Layer 5 of a small transformer language model trained on English Wikipedia (8 layers, counted from 0, width 64).
A neuron's activation on a vector x is GELU(weights . x + bias), where the dot is the dot product.
The model reads these tokens: "0" "0" " |" " " "1" "," "5" "5" "4" " |" " " " |" " −" "3" "." "8" "%" " |" "\n"

The vector x that enters this layer's MLP at each token. A number n stands for n times 0.035.
0 "0": -2 -3 8 17 15 -10 -8 -6 8 7 9 78 8 -46 7 12 39 -43 -16 -19 -26 -28 15 21 81 -47 21 42 5 -3 -43 0 -42 22 -23 -11 -3 5 -4 -7 -10 32 -13 -35 11 40 -22 2 -30 -3 -42 -19 -13 33 7 -9 21 3 14 66 -42 -15 -27 15
1 "0": 21 -23 -38 15 18 16 -28 -15 -12 -5 4 54 38 -25 11 13 47 -38 -32 -7 -25 -47 14 27 53 -18 11 49 23 -17 -48 4 -19 22 -34 8 -19 33 -26 13 -7 32 -21 4 9 60 -6 -8 -30 -16 -26 -7 31 14 20 16 26 -20 9 12 -78 -33 -30 16
2 " |": 13 -15 -35 26 11 11 -36 -33 -16 -8 -8 61 32 -17 4 9 44 -33 -21 -16 -21 -49 11 24 62 -15 11 41 22 -10 -64 20 -11 31 -24 27 -15 17 -33 9 -14 24 -21 -4 9 69 -12 4 -28 -4 -35 -2 24 41 10 9 10 -15 10 5 -66 -23 -33 15
3 " ": 15 -24 -37 32 12 8 -30 -24 -23 2 -10 57 35 -15 3 20 39 -31 -17 -14 -56 -40 8 23 53 -9 26 33 24 -3 -65 18 -29 34 -21 12 -32 25 -43 21 -14 16 -20 -2 25 55 -16 8 0 -13 -34 1 11 33 19 3 17 -16 12 15 -72 -17 -32 16
4 "1": 16 -20 -47 37 18 21 -22 -11 -31 23 -1 26 40 -15 3 32 26 -33 -38 -5 -46 -40 21 25 46 4 15 29 27 -27 -55 -12 -26 32 -33 14 -34 32 -33 18 -1 19 -35 -26 18 55 -2 15 12 -13 -16 3 23 24 17 7 19 -26 23 13 -81 -24 -32 10
5 ",": 36 -33 -43 20 26 21 -25 -21 -16 3 10 55 30 -14 9 28 21 -39 -35 0 -34 -46 23 22 43 -10 32 43 30 -22 -50 11 -25 28 -32 33 -30 27 -30 1 -12 9 -30 -20 18 52 -13 3 -4 5 -25 0 27 26 -12 10 23 -9 7 2 -79 -27 -31 9
6 "5": 21 -46 -33 21 24 16 -30 -20 -40 3 8 36 39 -13 21 34 21 -34 -29 3 -34 -34 17 16 36 14 7 51 33 -5 -21 0 -15 18 -42 22 -15 43 -41 8 -7 20 -34 -26 6 46 -10 -8 -5 4 -29 0 19 15 -7 31 35 -32 16 7 -93 -23 -26 21
7 "5": 23 -45 -38 14 13 18 -28 -21 -29 1 11 43 19 -15 22 30 29 -26 -28 2 -38 -40 15 19 37 18 6 50 40 -12 -25 3 -6 12 -38 30 -15 38 -36 10 -9 25 -36 -5 -4 62 -16 -10 -13 -1 -25 3 22 11 -9 34 28 -23 5 11 -94 -36 -20 11
8 "4": 25 -37 -47 20 8 8 -29 -21 -16 -4 12 48 3 -19 25 21 41 -18 -16 5 -40 -55 17 16 36 18 2 42 42 -19 -29 12 2 3 -30 34 -16 35 -29 12 -8 24 -30 13 -9 78 -21 -17 -24 -6 -22 6 25 6 1 32 14 -11 0 2 -83 -44 -21 7
9 " |": 21 -17 -40 32 9 11 -35 -46 -20 -8 -3 54 10 -9 16 11 38 -25 -21 -13 -29 -51 16 24 51 -4 10 34 29 -14 -61 21 0 28 -22 38 -19 10 -41 11 -22 18 -21 3 3 78 -12 5 -24 0 -32 5 23 38 -4 24 8 -7 6 -2 -72 -28 -26 14
10 " ": 14 -24 -44 31 7 9 -24 -34 -33 12 0 45 27 -25 25 24 29 -29 -21 3 -69 -37 15 9 47 -7 32 22 13 8 -46 21 -20 33 -28 23 -12 20 -53 23 -23 17 -21 4 14 44 -2 19 11 -14 -38 4 15 23 7 19 25 -12 21 5 -83 -23 -46 21
11 " |": 17 -1 -49 32 12 14 -42 -35 -37 0 -13 34 19 1 17 15 30 -33 -14 -7 -39 -30 21 41 65 15 17 20 9 -26 -62 -2 -11 38 -21 35 -32 21 -49 14 1 -3 -25 -19 17 54 -2 32 14 -1 -11 14 9 37 -14 0 12 -11 20 -1 -77 -28 -39 12
12 " −": 16 -12 -56 34 13 -3 -23 -7 -29 -9 -3 43 20 -6 2 31 26 -36 -24 -2 -56 -30 26 37 59 5 21 32 14 -14 -50 8 -23 21 -15 50 -38 30 -35 17 -25 -1 -14 -16 10 42 -7 16 -11 -21 -12 4 19 39 -7 9 25 -23 18 35 -71 -40 -34 4
13 "3": 8 -33 -31 31 26 7 -6 12 -43 -28 21 25 27 -17 5 27 20 -32 -13 17 -53 -19 -9 37 37 36 11 30 15 -13 -34 -19 -13 7 -36 65 -29 33 -43 33 -14 18 -22 -24 -7 61 -1 7 -11 6 -7 20 15 10 -7 1 10 -27 24 18 -83 -42 -30 6
14 ".": 25 -50 -26 31 11 1 -13 11 -12 -17 -3 45 4 -22 16 15 29 -31 -8 12 -37 -19 4 21 37 18 23 48 26 -22 -55 4 -18 16 -22 70 -20 10 -39 40 -4 -1 -13 -23 -6 57 -21 8 -36 0 -27 18 23 18 -25 5 9 -18 18 16 -83 -35 -21 17
15 "8": 5 -43 -16 20 22 -4 -10 11 -36 -3 7 28 -1 -14 8 27 24 -31 -10 4 -33 -31 25 27 31 45 3 47 10 8 -40 15 -36 14 -29 59 -35 35 -34 7 27 27 -37 -9 -15 72 -4 -8 -20 -5 -6 9 10 13 -16 5 15 -32 1 -5 -95 -15 -28 25
16 "%": 23 -25 -29 38 18 4 -16 -1 -17 -29 9 41 -2 -14 21 4 45 -44 -16 8 -42 -48 22 9 37 23 20 56 20 -3 -55 16 -23 -2 -36 45 -19 25 -20 10 14 13 -15 0 -25 79 -9 -12 -11 -6 -21 4 13 31 -29 19 7 -12 -1 -9 -83 -24 -20 19
17 " |": 21 -8 -24 51 9 9 -31 -36 -24 -8 -11 38 -2 -9 24 16 25 -41 -7 -14 -31 -40 27 21 32 9 7 43 11 -11 -44 18 -2 18 -23 44 -27 18 -41 0 -11 15 -17 6 5 79 -16 2 -22 2 -16 28 4 56 -30 19 -9 -11 21 -33 -76 -15 -43 31
18 "\n": 21 -14 -39 40 10 4 -21 0 -16 7 -15 36 5 -14 27 6 17 -25 -35 -7 -53 -11 21 39 63 -3 18 33 13 -23 -55 24 -37 23 -49 24 -1 44 -30 10 -21 23 -25 -5 4 55 -31 36 -26 -16 -22 26 11 46 -18 18 5 -34 -2 2 -71 1 -30 14

Each question shows the input weights of one neuron of the MLP. A number n stands for n times 0.016.

n145 (bias -0.009): -13 -1 -1 1 6 14 -15 43 -18 27 4 11 12 2 -20 3 -48 9 -4 21 -13 22 9 13 0 -38 8 -6 -3 36 -16 -3 -24 12 21 -13 8 13 -50 43 -23 -32 -5 15 -34 11 -11 8 3 -6 -36 5 8 20 11 20 10 8 -35 11 42 -18 -7 -9
On which token does it fire most, and how strongly? 10 " ", at about 2

n115 (bias -0.022): 29 -20 15 -26 6 22 35 -12 -26 9 37 -34 17 25 -17 -49 5 50 -25 -32 2 -20 -6 29 -34 -12 16 -3 -19 16 -8 -25 13 12 6 -48 -3 32 32 28 -25 3 0 -3 -16 37 34 -6 15 -24 -32 -20 -42 -5 35 -7 26 -8 -16 54 -16 -11 -14 24
Its three highest activations, in order, are on tokens 1 "0", 4 "1", 0 "0"

n125 (bias -0.000): 10 -5 39 -2 -44 23 -2 5 6 50 -7 9 9 12 3 -52 9 20 2 -9 -2 3 0 -1 -23 3 -3 -18 22 6 46 -32 -9 -28 -14 9 -18 10 -16 -6 19 -1 -10 -12 0 0 32 -17 -18 2 -3 36 -2 6 -16 -9 -1 -3 -11 14 -32 12 1 12
On which token does it fire most? 15 "8"

n95 (bias -0.007): 0 -5 16 26 -12 -29 8 -17 1 5 -8 -7 -11 10 25 -19 -3 -26 -32 12 -29 10 -12 -2 25 22 7 36 -14 45 34 -20 -6 30 6 -7 25 30 -5 16 -4 -6 33 4 -16 -33 26 -37 -10 3 -6 -34 15 -5 -23 7 -3 9 24 -10 -3 -1 7 -43
On which token does it fire most? 6 "5"

n241 (bias -0.019): -14 -18 8 1 -23 -22 -5 24 -35 26 -34 -20 21 7 29 7 26 15 7 -6 -13 17 -10 -42 17 8 -12 -21 5 -26 4 -14 -6 -7 35 20 -9 14 20 -5 3 8 -19 10 11 -8 1 -1 30 3 -14 -12 26 5 13 3 -41 -8 10 52 30 -71 -17 -15
Its three highest activations, in order, are on tokens 12 " −", 4 "1", 13 "3"

n249 (bias -0.024): -12 -1 14 -16 11 -25 18 2 8 15 16 -3 2 13 -7 -7 -3 4 11 -10 -1 -7 -3 -2 -20 23 15 3 5 23 8 4 -14 9 -11 30 8 46 12 -16 5 -10 14 -60 -12 -6 -4 -9 -21 23 -30 20 -25 3 -17 21 -7 5 -20 -11 10 -32 20 22
On which token does it fire most? 15 "8"

n200 (bias -0.017): -1 0 -50 -29 -15 7 8 11 0 -41 1 -8 -9 0 23 28 -16 29 5 -2 26 18 21 15 8 -4 2 43 27 5 12 11 -19 -16 14 -3 -28 13 -11 8 -5 13 -27 -20 -11 26 30 34 -19 3 -37 -17 -30 -21 -5 14 -15 29 1 -22 38 -26 8 -2
On which token does it fire most, and how strongly? 8 "4", at about 1.4

n464 (bias -0.022): -4 20 36 -26 -18 -5 -6 3 -1 -10 6 5 -15 -2 26 -4 -10 -15 -18 1 -1 -5 3 -28 31 -7 19 15 -6 20 9 -43 27 12 -5 -8 14 44 -13 9 5 23 17 -6 -19 -8 -20 -18 -19 -7 15 3 42 -19 -2 15 -7 -5 19 -13 13 4 -9 -37
On which token does it fire most? 1 "0"

n181 (bias -0.055): 13 14 25 4 -12 7 -21 46 31 27 -45 -14 19 6 -9 3 -4 -38 24 -25 -14 23 8 -42 9 -4 10 8 28 -41 20 -6 -46 12 31 60 6 6 -14 -22 -17 -46 -4 -33 12 -45 -11 2 22 50 -28 2 2 -25 -3 11 29 10 17 -2 5 6 5 -2
On which token does it fire most, and how strongly? 14 ".", at about 0.59

n494 (bias -0.010): -5 -5 7 0 -25 -9 -6 4 1 20 14 -1 11 11 -8 -22 -1 4 13 9 -20 -11 -28 9 24 13 -13 15 -18 -20 30 62 -14 6 18 3 -12 -5 -32 5 19 19 15 2 25 -15 -13 -5 -6 19 -21 4 -36 9 1 26 10 28 0 -4 8 -6 8 -45
On which token does it fire most? 3 " "

n215 (bias 0.005): -28 -2 28 -2 9 41 -15 -32 -5 3 -23 -15 -9 0 -1 -17 5 -4 1 -4 6 7 -3 1 20 -4 -17 -13 0 -28 -11 -15 -9 46 32 16 9 -31 9 -22 -5 3 -6 30 16 25 7 45 -2 19 2 6 9 -17 -10 0 22 10 8 -5 7 -14 -8 -26
On which token does it fire most, and how strongly? 11 " |", at about 2.5

n401 (bias -0.007): 44 -7 2 -2 5 -5 8 26 -26 11 17 -35 6 -14 -25 -15 -7 23 5 -8 12 -5 27 36 -25 3 -23 -9 -1 7 -21 -12 13 1 21 -11 -3 31 41 12 -24 5 -27 -16 16 47 33 -36 20 8 -26 10 -24 0 19 -16 -14 -8 -3 1 -1 -17 -40 -14
On which token does it fire most, and how strongly? 4 "1", at about 2.1

n426 (bias -0.003): 14 -16 -8 -16 12 24 8 3 7 24 -14 18 -15 7 -16 9 -55 -16 -21 -17 16 -31 -13 22 -15 -50 28 20 -6 -18 47 -8 -5 41 -10 48 -8 18 -15 -37 5 6 23 -3 -4 -9 16 47 -12 4 1 6 22 -8 -23 -32 -16 0 -20 -8 21 17 12 -42
On which token does it fire most, and how strongly? 5 ",", at about 1.4

n407 (bias -0.010): -4 -20 13 11 5 22 16 6 -6 17 3 -6 -1 2 -36 -5 26 8 -1 -13 -11 -10 -13 17 -22 -15 12 -14 2 8 32 -12 -10 4 -14 25 7 29 8 -10 -52 -26 5 11 -12 -9 0 23 50 0 -21 26 -40 13 8 -6 23 -5 2 -6 -26 15 0 -20
On which token does it fire most? 10 " "

n196 (bias -0.017): -8 -4 16 16 -7 42 -12 5 -36 15 44 0 7 9 6 -24 -37 19 62 -43 -44 34 17 8 3 -10 6 -26 13 29 -23 30 0 1 47 -46 4 3 -60 46 -28 20 6 20 7 -35 3 -44 30 -8 -54 11 -46 -21 38 0 3 22 32 -8 21 -10 -33 -22
On which two tokens does it fire most, strongest first? 10 " ", 3 " "

n15 (bias -0.007): 3 -6 -20 28 43 20 31 -15 -4 -1 -44 9 -6 -21 -35 5 3 -21 -36 29 15 -2 15 9 -15 -1 -10 -4 -12 27 -30 -12 12 -3 -9 -27 26 -38 5 -11 -9 8 -1 10 1 15 36 12 3 -1 11 6 -29 40 12 -42 3 -10 -10 -23 25 -4 29 -21
On which token does it fire most? 2 " |"

n245 (bias -0.004): 17 -27 -10 8 -1 -36 22 -18 0 11 3 1 -7 -8 -33 9 -8 -15 -25 25 0 11 7 -9 -5 5 -2 37 -7 14 -12 -43 -5 -18 6 -30 23 -7 -13 29 42 -18 -25 -25 -28 12 29 17 13 -20 18 -16 2 25 17 -3 -14 -19 -2 -6 25 2 28 0
On which token does it fire most? 4 "1"

n434 (bias -0.028): -18 -16 -3 25 -3 8 19 -1 -7 -48 -21 -27 14 -1 12 20 29 -25 5 9 23 19 -8 12 23 -10 8 -16 17 16 -4 43 -12 49 11 -15 -4 -5 9 21 -13 7 -29 8 -39 -25 -10 5 23 8 -14 -9 -25 -10 16 6 -21 21 16 -25 11 5 -28 -3
On which token does it fire most? 10 " "

n111 (bias -0.020): 15 4 -35 16 -11 -15 -1 -19 -11 -24 -23 15 14 20 3 18 -2 11 23 23 15 -20 9 -4 -24 -3 21 -14 -4 15 -19 1 18 1 -9 -11 -9 10 32 -40 26 3 -9 -5 -20 21 0 -5 -25 -11 -6 14 -23 -7 19 -1 -24 27 -1 8 19 14 3 -9
On which two tokens does it fire most, strongest first? 17 " |", 16 "%"

n206 (bias -0.019): -16 7 -9 -18 -28 -13 -7 24 -18 9 -17 -29 -6 11 5 34 34 -19 -23 35 -2 2 14 -22 9 4 5 17 23 -17 60 -9 -42 -20 38 43 -28 21 -26 8 12 -1 -13 -11 12 -3 21 -26 14 0 -24 -31 -18 9 -20 -24 14 -28 -17 19 46 17 -15 18
On which token does it fire most? 15 "8"

n104 (bias -0.012): -1 -9 11 21 -13 -8 -20 0 38 12 3 20 7 -9 40 -18 5 16 -5 -24 5 -20 1 -20 -2 -5 24 -3 46 4 28 2 5 2 10 6 -19 -41 32 23 -6 -29 38 -9 -16 18 0 -3 -28 -1 17 -19 -23 -8 -19 -6 -26 -8 25 -10 12 9 -28 22
On which token does it fire most, and how strongly? 17 " |", at about 0.7